Layer 8 of a small transformer language model trained on English Wikipedia (16 layers, counted from 0, width 96).
A neuron's activation on a vector x is ReLU(weights . x + bias), where the dot is the dot product.

Input weights of the MLP neurons that the questions are about. A number n stands for n times 0.0081.
n11 (bias -0.020): -20 46 -34 -22 -5 -14 11 18 22 8 -16 3 -9 0 -1 -44 33 -14 -17 45 3 -9 28 -23 -32 14 -26 -49 11 8 -21 8 -11 20 8 -1 20 -33 23 31 -19 12 -13 84 -39 -2 12 6 0 39 -21 -26 27 15 25 23 19 22 11 18 -29 47 -9 -22 34 2 46 23 -26 13 -9 -43 -10 9 28 -18 -20 -50 -31 -6 33 -58 -14 -39 14 -7 -2 -8 -35 10 -20 34 -20 23 -4 -24
n16 (bias -0.025): -7 -52 -31 -29 17 7 6 -15 50 -24 5 28 -17 22 -2 53 30 0 4 0 4 -7 32 38 -28 -23 -33 -2 -11 15 -16 9 -27 -28 20 5 -8 25 -1 17 14 -12 8 16 1 -20 -60 2 6 -7 28 8 59 9 25 -13 -1 -30 43 -44 -33 34 29 8 6 -19 14 1 -35 39 -4 -1 25 35 -38 -1 23 -21 -23 -41 -3 -5 -20 -43 -4 1 -1 -28 1 18 18 -27 -2 15 46 -14
n17 (bias -0.002): 11 -1 -8 1 26 13 67 47 -38 44 -26 -1 -1 -21 -17 19 -28 -5 -18 -9 11 -9 8 41 2 19 0 26 -14 -1 -13 -37 -24 -6 -23 -8 34 -9 69 51 23 22 -6 -2 -4 -26 14 8 -28 11 -2 -20 -26 -15 -12 35 45 32 28 40 -20 14 -6 -7 -1 -35 -44 39 -8 -14 -1 -12 -39 -28 -8 -50 -8 4 -17 -27 -51 -23 19 -37 15 21 11 15 35 -17 20 -5 9 -13 -4 -28
n20 (bias -0.053): -5 10 21 38 18 10 21 -3 11 -23 -15 0 10 12 -4 5 -19 8 4 25 -3 -13 -10 -32 -17 12 29 0 -38 9 -6 -33 -34 -20 20 -3 11 -16 16 23 -25 -9 16 -8 12 7 10 6 -13 8 20 -34 12 43 33 41 20 -17 -8 -21 -40 -22 11 -16 8 16 -50 17 5 -15 9 -9 6 9 8 15 -8 2 12 -9 -16 -3 -7 -5 -20 -15 -22 -1 -28 3 12 18 -10 -7 -18 2
n40 (bias -0.017): 65 7 30 40 -11 -48 -18 -15 30 -16 6 -31 -10 19 -72 18 17 17 34 18 14 8 -75 -14 56 -19 -23 -27 -26 20 -31 4 -40 -21 7 13 -10 5 5 47 -45 -30 -24 -21 -8 -2 -31 79 39 -76 -15 -45 42 61 24 11 -19 -20 -15 13 -1 -16 11 14 -17 52 24 -2 -3 -7 -24 -2 -20 6 -10 24 67 15 -9 0 -9 -9 -47 -9 35 23 -14 -3 -3 23 13 -24 48 -18 20 -8
n48 (bias -0.019): -1 4 41 -16 -12 -15 0 -16 7 -9 -38 -9 36 -36 40 5 28 -9 -22 22 39 -9 11 -8 -17 -17 16 54 40 21 -14 -10 -19 30 -26 -28 4 -8 -8 -16 10 1 53 -33 6 5 1 24 -46 57 -6 -1 -18 -28 -9 -19 11 2 4 0 -17 -16 -5 -39 28 -5 3 74 -3 -9 10 19 -11 -3 -37 -34 36 -8 5 -17 20 -12 -47 10 30 -49 37 36 -15 47 -9 11 -9 31 -9 -28
n80 (bias -0.053): -37 4 11 -5 -15 26 -25 -8 3 3 22 -10 4 1 35 27 -14 24 -23 -48 -16 44 13 6 10 -9 1 49 1 6 20 6 -30 -23 -39 -2 -28 -34 2 -2 -28 -25 -13 12 -36 2 17 27 45 -9 9 77 1 2 -39 61 15 -4 29 -47 46 -14 -14 -14 -24 -16 8 -35 10 -3 38 14 5 38 -9 -11 -6 29 -4 -8 -1 33 68 -32 25 14 -21 16 11 -34 -12 5 -20 -52 1 6
n104 (bias 0.014): 6 35 -23 14 15 -2 4 1 -12 -2 -39 -6 8 16 19 -25 -8 47 -8 -12 -15 -11 -28 -7 39 -31 -6 4 -13 -1 -28 -9 -21 1 -14 -41 8 17 57 -36 -17 6 1 23 8 -5 -44 48 -33 40 -19 -22 13 48 40 -32 2 42 -15 11 -43 34 12 -9 9 47 -7 4 4 -12 45 6 -45 -18 8 -35 53 -4 -20 16 33 3 -31 -1 -23 -9 -22 -6 -26 21 11 3 -7 2 27 -3
n107 (bias -0.061): -6 14 35 8 56 -37 -23 -32 1 -2 5 -38 -10 25 10 -6 13 25 22 -18 7 58 11 52 26 -7 -20 -20 -2 -5 -2 31 19 -71 -16 -14 0 43 9 23 3 -27 -82 0 32 -23 34 -16 37 -2 20 18 -8 -31 -36 -11 -5 -16 30 45 24 -43 -23 16 16 1 -16 37 21 -25 -26 -25 8 14 45 0 -5 -60 22 2 19 13 -13 9 -10 -9 -2 -31 -4 -23 -53 12 -5 1 -39 42
n131 (bias -0.052): 17 -44 1 -1 -2 -11 28 -21 -11 20 13 8 25 -13 -60 2 9 8 20 6 6 -34 -24 -74 -8 38 -17 -10 14 -31 21 -9 -9 -9 -31 -1 25 2 -1 -37 -17 18 -12 -9 -18 -34 -13 37 -5 -11 18 -24 -26 -6 2 -12 5 -19 -3 26 19 -44 44 36 65 9 -2 11 -22 19 -13 33 27 -15 -3 -4 18 -7 -37 31 11 10 15 25 4 -27 11 -20 -28 -10 13 14 -17 -38 -59 15
n150 (bias -0.018): 12 -12 47 -33 28 -6 13 -5 5 -6 7 -32 -17 2 -27 -8 24 -10 -4 57 -8 -32 -15 -2 30 59 -16 -58 46 -36 -7 19 35 1 -14 19 -9 15 -2 -28 -29 6 -3 -1 -4 -26 1 -33 14 -8 8 9 2 -6 -4 42 27 -12 -18 11 -14 58 -7 -1 -21 45 58 8 0 29 41 16 20 -32 44 14 -6 32 -47 19 -19 -1 -15 -22 -41 -12 -13 -22 8 -11 -38 -2 -26 0 34 23
n163 (bias -0.043): 39 -3 -43 56 44 -9 20 16 -9 42 11 -5 -25 19 -23 -13 -24 12 37 -77 21 17 40 25 -37 0 -3 34 12 -24 31 26 -36 3 -18 24 29 3 -24 -11 11 -4 -19 -50 6 -27 20 27 -5 -22 31 -12 18 -43 -9 -24 25 -16 8 -60 -35 37 12 3 -49 -48 -16 10 7 -43 8 60 -2 18 37 45 11 31 -35 -25 32 -14 -5 -23 6 -39 -14 -5 -18 0 61 -55 -11 -8 -2 -36
n173 (bias -0.031): 21 -5 -35 13 7 41 22 -8 -20 25 -16 19 34 3 -7 -11 17 18 -11 -1 -3 -17 1 47 55 16 23 -28 15 47 4 15 -19 -36 -30 12 38 55 34 15 -7 -29 33 -17 14 -22 -31 -13 19 -5 13 22 7 -14 -17 33 6 -4 -4 21 -1 -2 -21 0 0 -38 -18 -11 -40 44 20 10 -27 23 -43 -26 -28 -64 0 -6 -11 -4 -57 17 4 -8 -8 1 8 23 -50 6 17 19 -3 -12
n189 (bias -0.036): 69 55 8 20 8 -26 45 -20 5 2 24 -56 -24 28 -46 -2 -33 -34 -13 -28 40 -18 35 21 55 -13 -5 2 -11 14 14 13 5 42 -23 40 -74 -8 6 -2 -2 20 -26 -63 -2 4 -13 0 2 30 21 7 -31 14 12 -39 1 -25 -10 15 12 -2 -43 -35 -46 -25 -3 2 24 -9 45 -39 21 -16 22 19 8 3 16 -9 -8 -4 12 2 -25 8 -20 15 18 39 -7 21 18 -18 -13 10
n196 (bias -0.033): 26 29 8 28 -12 -68 23 26 16 1 21 6 26 -5 38 -19 -41 12 13 -2 -23 14 45 -16 5 -34 4 27 -19 18 23 -54 -4 -8 20 9 5 -21 13 15 -28 -38 14 26 6 19 -9 -20 -20 51 48 0 -3 -17 26 -7 -9 20 -16 -22 -10 44 -14 24 9 16 33 -4 -21 -7 -26 18 -39 -47 14 17 -1 -9 -19 -16 9 -42 -67 3 -10 9 15 -18 -8 -14 -39 -8 17 -13 49 -16
n197 (bias -0.050): 43 -3 -29 47 73 0 -11 -47 -7 23 16 55 -1 12 -6 -18 4 9 -53 -57 -62 21 10 12 -11 -2 15 24 10 2 -25 -45 -33 24 28 -11 28 1 -1 -24 -5 -26 -26 -2 4 -7 17 17 -48 -16 47 -12 6 15 5 22 9 10 -15 48 -2 -35 48 12 27 -45 -43 21 10 2 -38 -19 12 -36 56 -1 17 0 -50 -11 -16 2 -16 -3 52 29 22 -42 34 -9 -5 -9 8 -10 -7 -33
n215 (bias -0.017): 16 -9 25 34 31 12 20 12 41 20 -17 -30 -11 -32 10 10 -45 -17 46 15 37 -3 5 23 20 22 53 6 -19 -27 -30 25 6 -50 -11 11 17 38 17 -6 1 51 -3 48 -49 17 21 39 -15 -10 -5 -16 28 10 19 -5 16 -27 19 7 -39 -26 -51 40 41 11 24 0 -12 41 11 -26 -64 6 -17 -5 -45 -37 -42 -9 -13 -12 48 18 19 -27 -10 6 -13 -25 6 -63 -7 -16 8 -36
n219 (bias -0.022): 12 -8 -1 36 -37 -43 41 24 -13 -1 1 19 -1 -23 16 -43 -14 7 -2 9 -24 -5 -9 -2 6 -56 13 -34 -36 -2 -33 -24 27 -28 -37 9 39 -27 14 -2 16 -32 36 15 14 71 -48 -4 2 6 22 13 15 -5 -14 16 4 19 -26 20 2 -56 15 49 3 -9 20 -3 -18 15 -52 19 35 -18 6 2 -8 -13 8 11 4 14 -12 -8 25 -24 26 -25 28 -22 -67 66 -32 -24 8 15
n228 (bias -0.051): 69 -16 7 -19 12 -21 -14 12 -13 38 -20 -36 55 0 -16 -42 47 27 49 14 -19 -49 20 11 7 40 -3 16 29 -14 -40 5 2 15 -13 -11 -45 5 8 21 -2 23 15 -28 33 12 12 -10 17 -64 6 -1 6 14 -1 -21 16 -10 -7 -16 2 11 -6 10 -27 1 33 -31 -5 10 -4 -16 31 12 42 9 -21 -9 -9 -49 -3 -2 -35 -31 7 -16 -36 -21 14 -2 -19 49 -31 25 -9 -14
n271 (bias -0.033): -54 -14 -24 -13 -22 9 -7 -11 19 33 24 -12 24 42 37 3 63 -19 17 -13 -19 -47 25 45 62 -2 -13 9 17 -7 -20 16 37 -24 -52 32 12 -70 -31 2 5 56 14 5 -18 -40 61 -49 12 22 26 -17 -20 -22 -18 32 -48 -31 20 -46 -8 -5 -24 -42 -28 0 5 10 19 -51 11 47 14 -3 10 3 -50 -28 8 56 -19 29 -11 6 -21 13 12 50 39 7 -27 -30 18 -44 -27 -19
n286 (bias -0.031): 38 46 20 -9 36 -40 -1 19 -7 -14 -10 -23 38 -4 -26 -48 -28 -77 -23 8 -50 -4 8 -36 -32 33 53 -43 2 -31 28 32 51 -21 10 21 -1 -2 57 12 -21 -11 -5 16 -22 6 6 50 -9 42 -24 -3 5 -1 25 17 11 -2 -13 -23 -21 24 22 25 10 -19 -5 51 19 21 6 -34 -22 13 -1 -15 8 -12 -1 31 14 22 14 8 3 -13 -29 37 14 -19 3 -8 -6 -4 -40 -13
n294 (bias -0.016): -5 3 -19 -4 -18 -2 28 47 2 34 -31 41 -6 -14 -1 -36 -34 47 49 1 3 11 -8 63 3 9 -44 22 9 -41 8 0 -25 2 -55 -20 -22 -15 -29 -21 -20 -3 2 3 -15 80 -8 -13 -34 -30 -14 11 -12 26 3 38 -36 -26 -16 4 -36 -10 64 14 35 54 -29 -23 -2 -14 43 41 -22 61 -24 -5 39 -2 -56 -35 -30 -27 -14 -5 -29 9 -12 -11 20 -22 -3 -2 -30 43 7 47
n300 (bias -0.012): -20 21 15 -17 -6 -17 2 7 2 -3 1 -8 -5 -15 22 35 23 5 -11 10 14 -15 4 4 7 -19 26 20 -43 6 35 -11 2 -8 -12 -17 -27 21 -3 -6 23 -9 -6 -2 -18 3 22 -16 16 3 -9 3 29 18 -5 44 6 -3 -28 8 -14 -11 28 13 5 17 -10 3 4 -17 -19 -1 17 16 -36 22 -16 -11 -25 -9 -11 2 -25 0 3 28 -2 -3 10 -15 13 -18 -31 -5 20 -3
n318 (bias -0.031): -32 7 -43 -5 2 28 -31 18 11 2 5 45 37 7 -44 -14 -2 14 -5 39 -19 -31 -4 -6 -1 -10 -1 15 -16 61 7 -23 -21 -7 39 -17 10 47 -15 -44 26 -22 -43 25 -4 45 4 -2 -52 1 11 -8 -40 4 -7 -11 11 -43 18 -24 -13 15 28 -30 35 26 -58 35 7 -6 -27 -21 44 15 4 -16 -12 -10 -10 5 -9 -24 0 1 -6 28 26 -15 30 4 19 8 30 -2 17 29
n325 (bias -0.054): -17 -17 5 11 -10 2 -11 -9 27 -7 42 5 -34 -36 27 13 15 -36 38 -6 5 -34 27 -21 -23 22 18 32 9 8 42 18 5 -33 -16 -8 0 40 -8 27 -10 -1 1 2 -32 -24 -64 11 19 -34 23 19 11 -15 34 -19 47 -11 -19 -7 7 -2 -23 6 41 36 -13 -25 -23 21 22 24 11 15 19 -40 49 -1 6 4 -75 7 -20 -7 -32 -7 8 17 -62 -48 7 -6 -34 -20 24 19
n338 (bias -0.053): 33 5 -28 33 -9 12 -10 14 14 -40 -28 -26 1 -31 -10 -12 6 38 45 -17 -15 -18 -17 -33 1 15 -18 67 42 -10 0 61 0 -9 11 60 -10 -8 0 10 -50 1 -15 -22 -26 11 20 -10 93 32 -70 16 10 24 -24 15 -26 -9 53 -49 -31 43 -56 25 18 18 -38 76 40 -16 13 40 -7 44 6 19 -20 1 -20 -8 20 -51 -54 -6 6 -18 7 -14 -10 1 10 -1 -14 -38 -15 40
n353 (bias -0.034): -5 13 -45 49 20 15 3 -15 28 -3 19 7 -15 -45 5 -31 -12 11 11 -17 27 -8 -17 1 -1 -20 51 10 29 -14 -7 -26 -24 26 -22 -7 -41 -4 18 12 -29 -26 -12 20 24 -25 22 -50 2 7 -48 12 -28 -17 5 -37 24 36 22 -28 -13 32 -13 6 -5 17 -28 -1 -7 43 38 -23 13 17 6 31 -2 9 -28 -12 -28 14 30 39 30 -33 -38 14 27 -10 -40 -22 17 -61 5 17
n359 (bias -0.022): 2 18 61 52 -52 -13 21 -12 20 -7 35 15 -5 -3 17 -5 49 18 17 -5 10 -6 -3 -24 -10 29 -9 13 4 29 -8 11 -32 -1 29 -61 -10 -26 -28 -3 30 20 -8 -39 1 -10 36 -52 35 4 23 10 -6 -26 13 45 -83 -29 21 -16 -15 22 2 15 -17 29 15 18 -32 7 -6 13 10 3 -20 4 -33 -23 -10 -65 -15 -37 -19 27 -24 23 51 63 16 16 45 -2 -15 -11 -23 -36
n367 (bias -0.016): -5 -11 41 -6 -35 10 -9 14 31 38 2 1 33 -4 -2 -22 -58 -41 -40 -15 -16 19 -17 1 -12 -3 22 24 18 19 12 43 -19 6 24 39 44 -1 27 1 42 -34 -10 7 14 -5 -16 52 12 13 22 -59 38 12 6 18 -30 14 -49 49 -59 5 3 16 2 21 -2 37 -37 -25 -22 32 -16 -13 -18 -10 20 -37 -13 22 -73 39 -32 -3 26 -21 -13 5 -4 5 7 -6 -25 -23 -34 -8
n375 (bias -0.032): -43 59 37 34 -18 28 12 7 -1 10 -20 10 -20 7 -50 -29 -18 -9 12 31 56 -28 -21 -2 10 2 -23 12 -30 60 -6 -43 -5 28 11 -27 -30 -25 6 63 -31 -4 3 21 3 10 21 -2 -27 -9 8 -31 -8 -22 14 -17 7 -11 -8 11 1 0 -22 24 15 60 25 18 -42 -43 31 22 10 15 3 -24 6 -14 9 -5 -1 -62 -10 -2 -11 -13 27 -23 7 -29 7 -26 50 -14 25 18
n378 (bias -0.047): 5 -3 -26 48 17 -11 -4 -1 -14 38 -13 2 -7 41 54 6 -7 17 -62 1 13 -22 19 -6 35 -12 -3 -1 28 35 10 -8 -17 10 -18 24 -33 -47 38 -37 9 -27 -11 -20 8 -1 -5 -3 44 -25 -8 34 -4 -17 11 2 -31 19 -8 30 -29 29 27 -10 -28 76 -24 -31 -20 47 38 11 -44 9 6 -7 -16 -13 44 2 -48 -8 -24 -1 -47 2 -36 -26 -11 9 23 -9 -33 61 -12 -19
n380 (bias -0.019): -60 -63 -15 14 -26 22 26 7 68 -54 -35 -13 -3 -11 39 -73 -6 15 -34 -28 10 37 -28 0 -15 -9 11 23 68 -21 -3 26 -11 -10 26 -41 -4 -23 18 7 -5 14 -9 -42 36 6 -42 -95 -5 -16 42 -10 11 -21 6 69 -9 -6 28 5 -20 8 -1 -18 40 21 -29 29 -2 -47 32 47 11 -34 -6 -26 54 16 10 -8 12 -1 -9 2 42 -18 29 7 11 28 -7 19 0 -23 22 -13

Each question shows a token from some text and the vector x that enters the MLP there. A number n stands for n times 0.044.

"ool": -5 -13 23 -7 -11 23 -22 -9 -32 36 16 31 -12 41 24 15 -17 25 58 -3 26 -30 -2 -32 -54 -6 -2 10 13 -21 -4 17 43 47 -1 -4 -6 16 -26 36 22 2 -10 -5 -18 20 -16 -28 -11 10 -29 -22 5 -26 20 19 10 -19 9 -7 48 27 48 2 -70 -23 -16 12 27 35 -10 -36 -17 -20 -3 -9 4 -32 45 -3 16 -28 11 -21 36 15 3 -45 -5 24 -51 -23 4 -41 -9 -9
Which neuron lights up most? n228

" ": -16 -11 37 -5 7 36 -11 -41 -44 7 -7 18 14 34 17 13 -24 56 58 23 54 -4 -27 -44 -22 -11 -10 0 18 -22 -18 19 30 33 -30 12 28 27 -36 -5 28 13 -12 -8 9 26 -9 -28 -8 18 -12 -24 9 -18 32 49 9 -28 -14 -8 43 6 24 -4 -34 -24 -13 0 -9 26 -10 -11 -55 -14 7 -25 25 -19 35 -4 9 -11 -3 -8 21 28 -17 -47 -35 7 -35 -20 14 -21 21 -32
Which neuron lights up most? n173

"or": 7 -16 30 -6 9 28 -33 -18 -42 36 31 11 5 44 24 25 -39 35 46 10 20 -37 -8 -16 -31 -18 13 16 7 -12 -2 4 27 54 -36 4 3 5 -21 4 13 9 2 8 -12 19 -1 -44 -11 -5 -55 -15 14 -15 25 28 -10 -33 6 6 43 30 26 1 -60 -5 -18 11 19 52 9 -45 -13 -3 -8 -6 16 -8 32 20 9 -38 18 -10 17 30 -10 -24 -21 -2 -47 -35 -22 -30 -6 -28
Which neuron lights up most? n353

"ar": 3 -7 26 -29 -9 25 -18 -46 -36 27 30 42 -8 30 33 36 -28 38 33 9 30 -16 -20 -16 -33 -33 -21 23 1 -12 4 20 18 49 -22 -7 18 22 -39 5 21 17 6 2 -21 49 -22 -32 -16 8 -16 -13 25 -13 18 40 2 -26 4 13 44 8 53 10 -51 -20 -9 -10 -9 8 7 -18 -12 -20 -9 -6 -2 -32 50 20 4 -39 7 -18 28 30 4 -19 -28 15 -48 -31 -42 -24 -1 -14
Which two neurons fire most, strongest first? n300, n294

" N": -14 -9 32 -9 -4 22 1 5 -33 20 27 35 29 31 16 14 -26 30 61 10 8 -52 -2 -28 -38 -12 3 15 -8 -45 -2 41 35 38 -3 -17 14 2 -6 -6 22 -1 -9 -17 12 27 -41 -29 -26 36 -26 -26 7 -8 10 41 18 -7 10 -20 30 17 38 12 -60 -30 -10 16 -30 36 -6 -39 -37 -23 15 -26 10 -32 59 14 11 -5 24 -17 17 21 -22 -14 -24 -11 -35 -29 18 -26 5 -24
Which neuron lights up most? n286

"he": -10 -9 29 -4 24 19 -14 -33 -29 7 -7 38 24 53 4 23 -16 38 59 3 23 1 4 -13 -33 -19 2 14 -2 -12 -7 36 36 16 -11 6 10 -10 -2 11 38 -3 -26 9 -20 15 -29 -43 -10 3 -39 -28 14 -30 32 45 -3 -38 2 5 15 15 37 -16 -79 -11 -11 13 10 24 -2 -11 -44 -20 14 2 22 -35 50 2 8 -21 27 -17 25 18 -5 -29 -25 31 -39 -31 -21 -31 3 -12
The most active neuron and its activation: n107, at about 1.5

"h": 5 -32 26 3 -6 16 -2 -32 -34 16 -11 17 20 53 12 26 -11 34 53 29 45 -15 -29 -31 -18 -6 -6 22 -20 -35 0 9 41 35 0 3 17 17 -42 10 5 -16 16 -1 -23 34 -24 -31 4 4 -38 -9 9 -14 13 41 12 -30 -12 14 20 21 42 -12 -74 0 15 11 24 14 17 -48 -46 -3 -5 -15 10 -39 56 4 8 0 9 -6 24 18 -2 -21 -40 -2 -47 -34 -17 -19 -8 5
Which two neurons fire most, strongest first? n40, n150

" M": 6 -10 24 -16 -3 24 -12 -12 -29 18 23 40 15 31 15 13 -34 28 55 3 34 -30 -5 -34 -36 -2 0 8 -9 -23 -2 55 13 42 -14 1 11 -6 -14 -4 21 -4 -15 -6 8 28 -28 -41 -36 29 -37 -40 19 8 33 44 -19 -6 -4 -13 17 25 36 4 -51 -28 9 18 -19 24 -5 -31 -46 -17 -7 -13 10 -26 72 22 -1 4 21 -17 39 7 -25 -18 -26 0 -53 -23 19 -14 3 -26
Which neuron lights up most? n367

" W": -22 -26 15 8 -2 14 -9 -34 -41 19 10 25 -19 52 17 16 -23 20 68 -5 40 -16 6 -12 -25 6 -1 -11 -11 -50 -3 24 25 48 -10 -13 16 15 -8 0 26 -1 -18 2 10 35 -22 -41 -14 24 -29 -33 6 -13 20 41 -14 -10 24 -8 32 19 43 -21 -25 -30 -2 16 -15 10 7 -31 -45 0 17 -30 33 -34 61 10 -8 11 17 -14 25 26 -18 -42 -22 19 -40 -36 -1 -19 22 -22
Which two neurons fire most, strongest first? n16, n380

"-": -12 -29 45 -5 1 35 0 -39 -47 21 0 17 5 36 31 13 -28 31 41 9 37 -6 -2 -47 -5 -19 -9 17 11 -23 0 21 36 39 -22 -3 20 -2 -29 6 13 23 -16 0 9 24 -14 -28 12 5 -32 -49 0 0 25 38 21 -8 15 -17 28 16 17 15 -48 -24 -12 0 1 30 15 -23 -51 -15 17 -12 11 -34 54 0 21 -8 22 -23 15 22 -14 -34 -39 16 -51 -47 14 -34 9 -18
Which neuron lights up most? n215

" for": -9 -21 11 1 -11 39 -15 -24 -54 21 23 33 6 16 25 38 -49 40 58 -7 43 -33 -8 -39 -33 -16 -3 18 5 -3 -4 15 19 34 -7 5 8 25 7 5 23 21 3 -13 26 31 -14 -40 -19 6 -30 -45 14 -2 29 22 7 -10 -10 -14 49 36 33 11 -44 -7 17 12 -1 16 -6 -37 -29 -29 1 -9 20 -21 19 24 -1 -30 8 -33 16 36 12 -29 -35 2 -39 -33 -14 -41 1 -19
Which neuron lights up most? n196

" (": -7 -7 29 10 -8 29 5 -33 -71 10 29 22 19 27 5 27 -30 46 42 13 54 -13 -11 -30 -16 -21 23 -6 3 -28 8 24 31 46 -12 -3 8 20 -23 -1 10 11 -12 -7 2 36 1 -26 -22 22 -20 -36 -9 -12 24 50 19 -13 20 -12 22 7 22 13 -49 -19 6 -4 -23 26 -8 -33 -44 1 -1 -19 21 -18 32 11 0 9 -7 -32 14 31 -6 -41 -20 31 -41 -57 13 -51 4 -17
Which neuron lights up most? n215

"over": 7 -13 39 -13 -15 23 -18 -31 -60 18 1 14 -3 42 27 32 -32 52 57 1 44 -30 -26 -25 -44 8 14 6 21 -34 11 11 25 29 -8 -7 6 34 -17 8 26 -47 -4 6 -20 22 0 -34 14 6 -24 -16 13 -14 43 13 -3 -30 -18 8 13 18 48 -4 -39 -16 24 -15 -8 6 -25 -6 -23 24 -1 -12 3 -24 43 6 7 -16 15 -26 21 33 -9 -46 -34 28 -50 -41 10 -29 14 7
The three highest activations, in order: n300, n16, n40

" first": -17 -14 27 -8 -12 16 -17 -34 -21 24 25 32 -5 35 -4 4 -27 45 61 22 54 -41 21 -44 -35 -13 -16 18 2 -21 5 16 51 33 -17 5 -2 33 -18 18 27 4 -5 -9 14 24 -6 -59 0 15 -40 -29 18 -4 32 36 -9 -29 -19 -8 18 31 25 -2 -53 -20 -12 -10 14 25 10 -22 -13 -6 -17 -8 25 -45 26 12 3 -16 1 -28 23 23 1 -13 -17 19 -25 -12 -8 -54 -13 -8
The most active neuron and its activation: n359, at about 2

"an": -11 1 52 -4 -8 35 -6 -14 -21 8 24 30 8 30 21 18 -33 45 58 -3 42 -34 4 -25 -18 -8 13 16 6 -11 -13 35 40 41 -12 14 -5 10 -18 1 7 3 -17 -7 -29 28 -14 -38 -16 4 -31 -8 21 -12 6 22 -6 -42 8 6 24 27 60 4 -71 -16 -2 -9 10 9 7 -35 -24 12 3 -3 9 -40 32 22 4 -16 20 -11 11 27 -18 -37 -53 12 -36 -39 2 -32 -17 -20
Which neuron lights up most? n215

" to": 0 -11 -1 6 -10 37 -24 -36 -30 10 4 22 2 43 20 22 -46 44 51 24 46 -13 7 -50 -32 -27 2 7 13 -18 7 20 24 35 -12 -24 20 13 16 1 39 18 2 10 -5 27 -12 -32 -13 11 -28 -34 16 -19 16 38 4 -11 3 -20 20 29 48 6 -73 -9 1 -5 0 15 -9 -24 -49 -5 4 -12 34 -39 38 9 2 -12 1 -24 3 33 12 -21 -45 1 -27 -35 -18 -35 6 15
Which two neurons fire most, strongest first? n104, n378

"and": 15 -25 43 -1 9 22 -11 -31 -28 17 1 18 6 37 14 0 -48 32 49 8 22 -21 0 -44 -19 -29 -6 36 19 -31 8 15 24 30 12 -3 1 3 -23 3 -4 -5 -8 6 -7 34 -7 -54 2 3 -39 -2 14 -43 29 38 -2 -22 -9 15 46 36 35 -15 -64 -28 -20 -9 2 24 24 -39 -23 -21 -3 -8 35 -20 57 15 3 -29 36 -1 27 18 -7 -21 -25 3 -45 -13 -1 -36 2 -6
Which neuron lights up most? n353

"\n": -9 0 33 32 3 35 -8 -31 -39 9 7 30 16 24 5 3 -16 40 63 0 34 -18 2 -32 -9 -35 16 9 14 -39 -24 13 31 29 -18 -19 20 15 -9 16 27 -6 -37 -19 -2 48 -21 -49 -19 9 -54 -32 8 -3 18 34 8 -8 8 7 22 14 30 14 -47 -28 -25 5 9 25 -17 -32 -22 -15 0 -19 18 -38 54 17 11 24 6 -20 28 18 -24 -26 -16 28 -44 -40 -5 -29 17 -3
Which two neurons fire most, strongest first? n353, n219

",": 4 -10 21 21 -9 45 -4 -30 -52 -6 6 33 7 25 28 27 -31 36 60 17 36 -3 8 -37 -34 0 7 5 -5 -42 0 13 28 31 -11 -11 16 4 -32 21 5 11 0 7 -6 37 -15 -25 -17 26 -30 -21 3 -14 35 39 14 -35 12 1 18 28 35 3 -45 -1 -27 11 18 21 -11 -40 -41 -17 10 -15 13 -39 44 14 6 4 -22 -36 10 38 -2 -33 -42 17 -37 -42 1 -46 10 -11
The most active neuron and its activation: n20, at about 1.7

" w": -11 -19 2 -2 -8 14 -17 -41 -28 21 -6 30 -10 43 9 20 -8 14 65 -2 43 -18 6 -52 -43 -3 12 -2 17 -19 -1 28 21 31 -6 11 22 14 -6 -2 26 -6 -3 -9 0 26 -41 -43 -10 30 -15 -25 10 -24 32 54 11 -2 3 -5 40 29 51 -10 -32 -32 3 6 -12 30 3 -48 -22 -12 5 -23 28 -43 49 7 5 2 -3 -2 15 22 -13 -53 -36 11 -30 -34 -2 -27 10 -23
Which neuron lights up most? n16

" e": -17 -16 34 -5 6 -9 -13 -26 -40 3 14 49 -3 34 36 37 -12 39 34 -2 46 -7 -4 -32 -42 -10 -9 -1 3 -22 7 2 37 43 -16 11 16 -4 -22 -6 37 5 -7 -18 0 55 -22 -33 -1 27 -34 -18 -8 -17 28 33 32 -8 -16 -24 33 18 55 15 -51 -8 -1 -8 -3 22 -20 -21 -43 -6 1 -27 21 -32 22 12 13 -19 24 -23 30 25 -16 -49 -43 11 -13 -36 7 -29 11 -21
Which neuron lights up most? n16

"m": 2 -13 18 1 3 21 -16 -23 -34 19 10 20 11 25 32 30 -17 46 56 -1 50 -1 -14 -30 -56 -7 -3 19 20 -3 1 40 14 52 -5 0 20 -4 -16 -12 10 -8 -12 11 -16 3 -17 -57 -7 3 -34 -15 9 -6 27 46 18 -33 -9 -11 25 29 39 8 -58 -37 19 0 -4 11 24 -35 -20 -16 0 -20 -12 -37 48 17 1 -10 6 -38 27 10 -7 -24 -35 21 -60 -4 17 -35 6 -5
The most active neuron and its activation: n11, at about 1.6

"g": 0 -20 7 -4 -2 27 -12 -37 -39 20 5 32 8 37 -7 13 -13 39 63 -27 46 -17 -30 -40 -5 3 -24 23 9 -26 11 23 29 39 -43 -6 12 20 -9 -9 13 15 3 13 0 24 -22 -32 -30 -13 -46 -8 2 -11 21 38 3 -41 0 4 29 2 52 12 -38 -19 -18 -25 0 15 1 -28 -31 -31 31 -23 25 -28 54 6 22 -17 24 -8 41 31 -9 -7 -20 6 -31 -30 0 -46 16 -4
Which neuron lights up most? n131

"f": 4 -38 14 -33 -3 27 -8 -7 -47 28 23 33 10 31 12 40 -24 35 68 12 42 -22 -6 -43 -38 -20 -14 16 8 -35 18 25 40 48 0 2 18 3 3 1 20 -4 4 -21 -7 0 -7 -42 5 -24 -19 -21 6 -8 22 45 16 -25 -35 0 36 12 31 2 -34 -27 -8 24 15 4 -9 -24 -38 7 16 -12 -1 -39 57 12 -3 3 17 -34 0 20 12 -20 -19 4 -51 -29 11 -45 -4 -26
The most active neuron and its activation: n271, at about 1.5

"y": -5 -12 34 0 5 21 -30 -24 -20 18 -5 -4 13 15 4 14 -30 44 54 2 35 -23 -7 -32 -47 10 7 14 -5 -18 -7 8 49 50 -6 -10 18 -16 -34 15 1 16 20 5 -13 46 -22 -38 6 6 -28 -22 17 -19 24 28 -7 -29 4 4 26 32 41 -11 -75 -29 -16 10 10 28 5 -35 -43 -9 27 -23 11 -28 58 15 -1 -24 15 -23 36 20 -4 -30 -23 9 -37 -24 -8 -24 12 18
Which two neurons fire most, strongest first? n228, n338

" from": 5 -23 2 18 -23 12 0 -19 -29 16 23 10 19 18 23 29 -44 40 72 21 27 -34 3 -33 -37 -5 -8 14 21 -3 0 -6 25 31 -20 2 7 17 -4 3 27 9 -5 -16 6 26 -14 -45 -17 18 -36 -30 2 -14 24 42 18 -11 7 -14 43 39 47 2 -64 -5 -8 24 -10 21 -8 -37 -39 -12 -5 -6 34 -2 37 22 0 -21 -3 -34 12 27 1 -25 -38 11 -42 -35 -8 -45 -9 -14
Which neuron lights up most? n196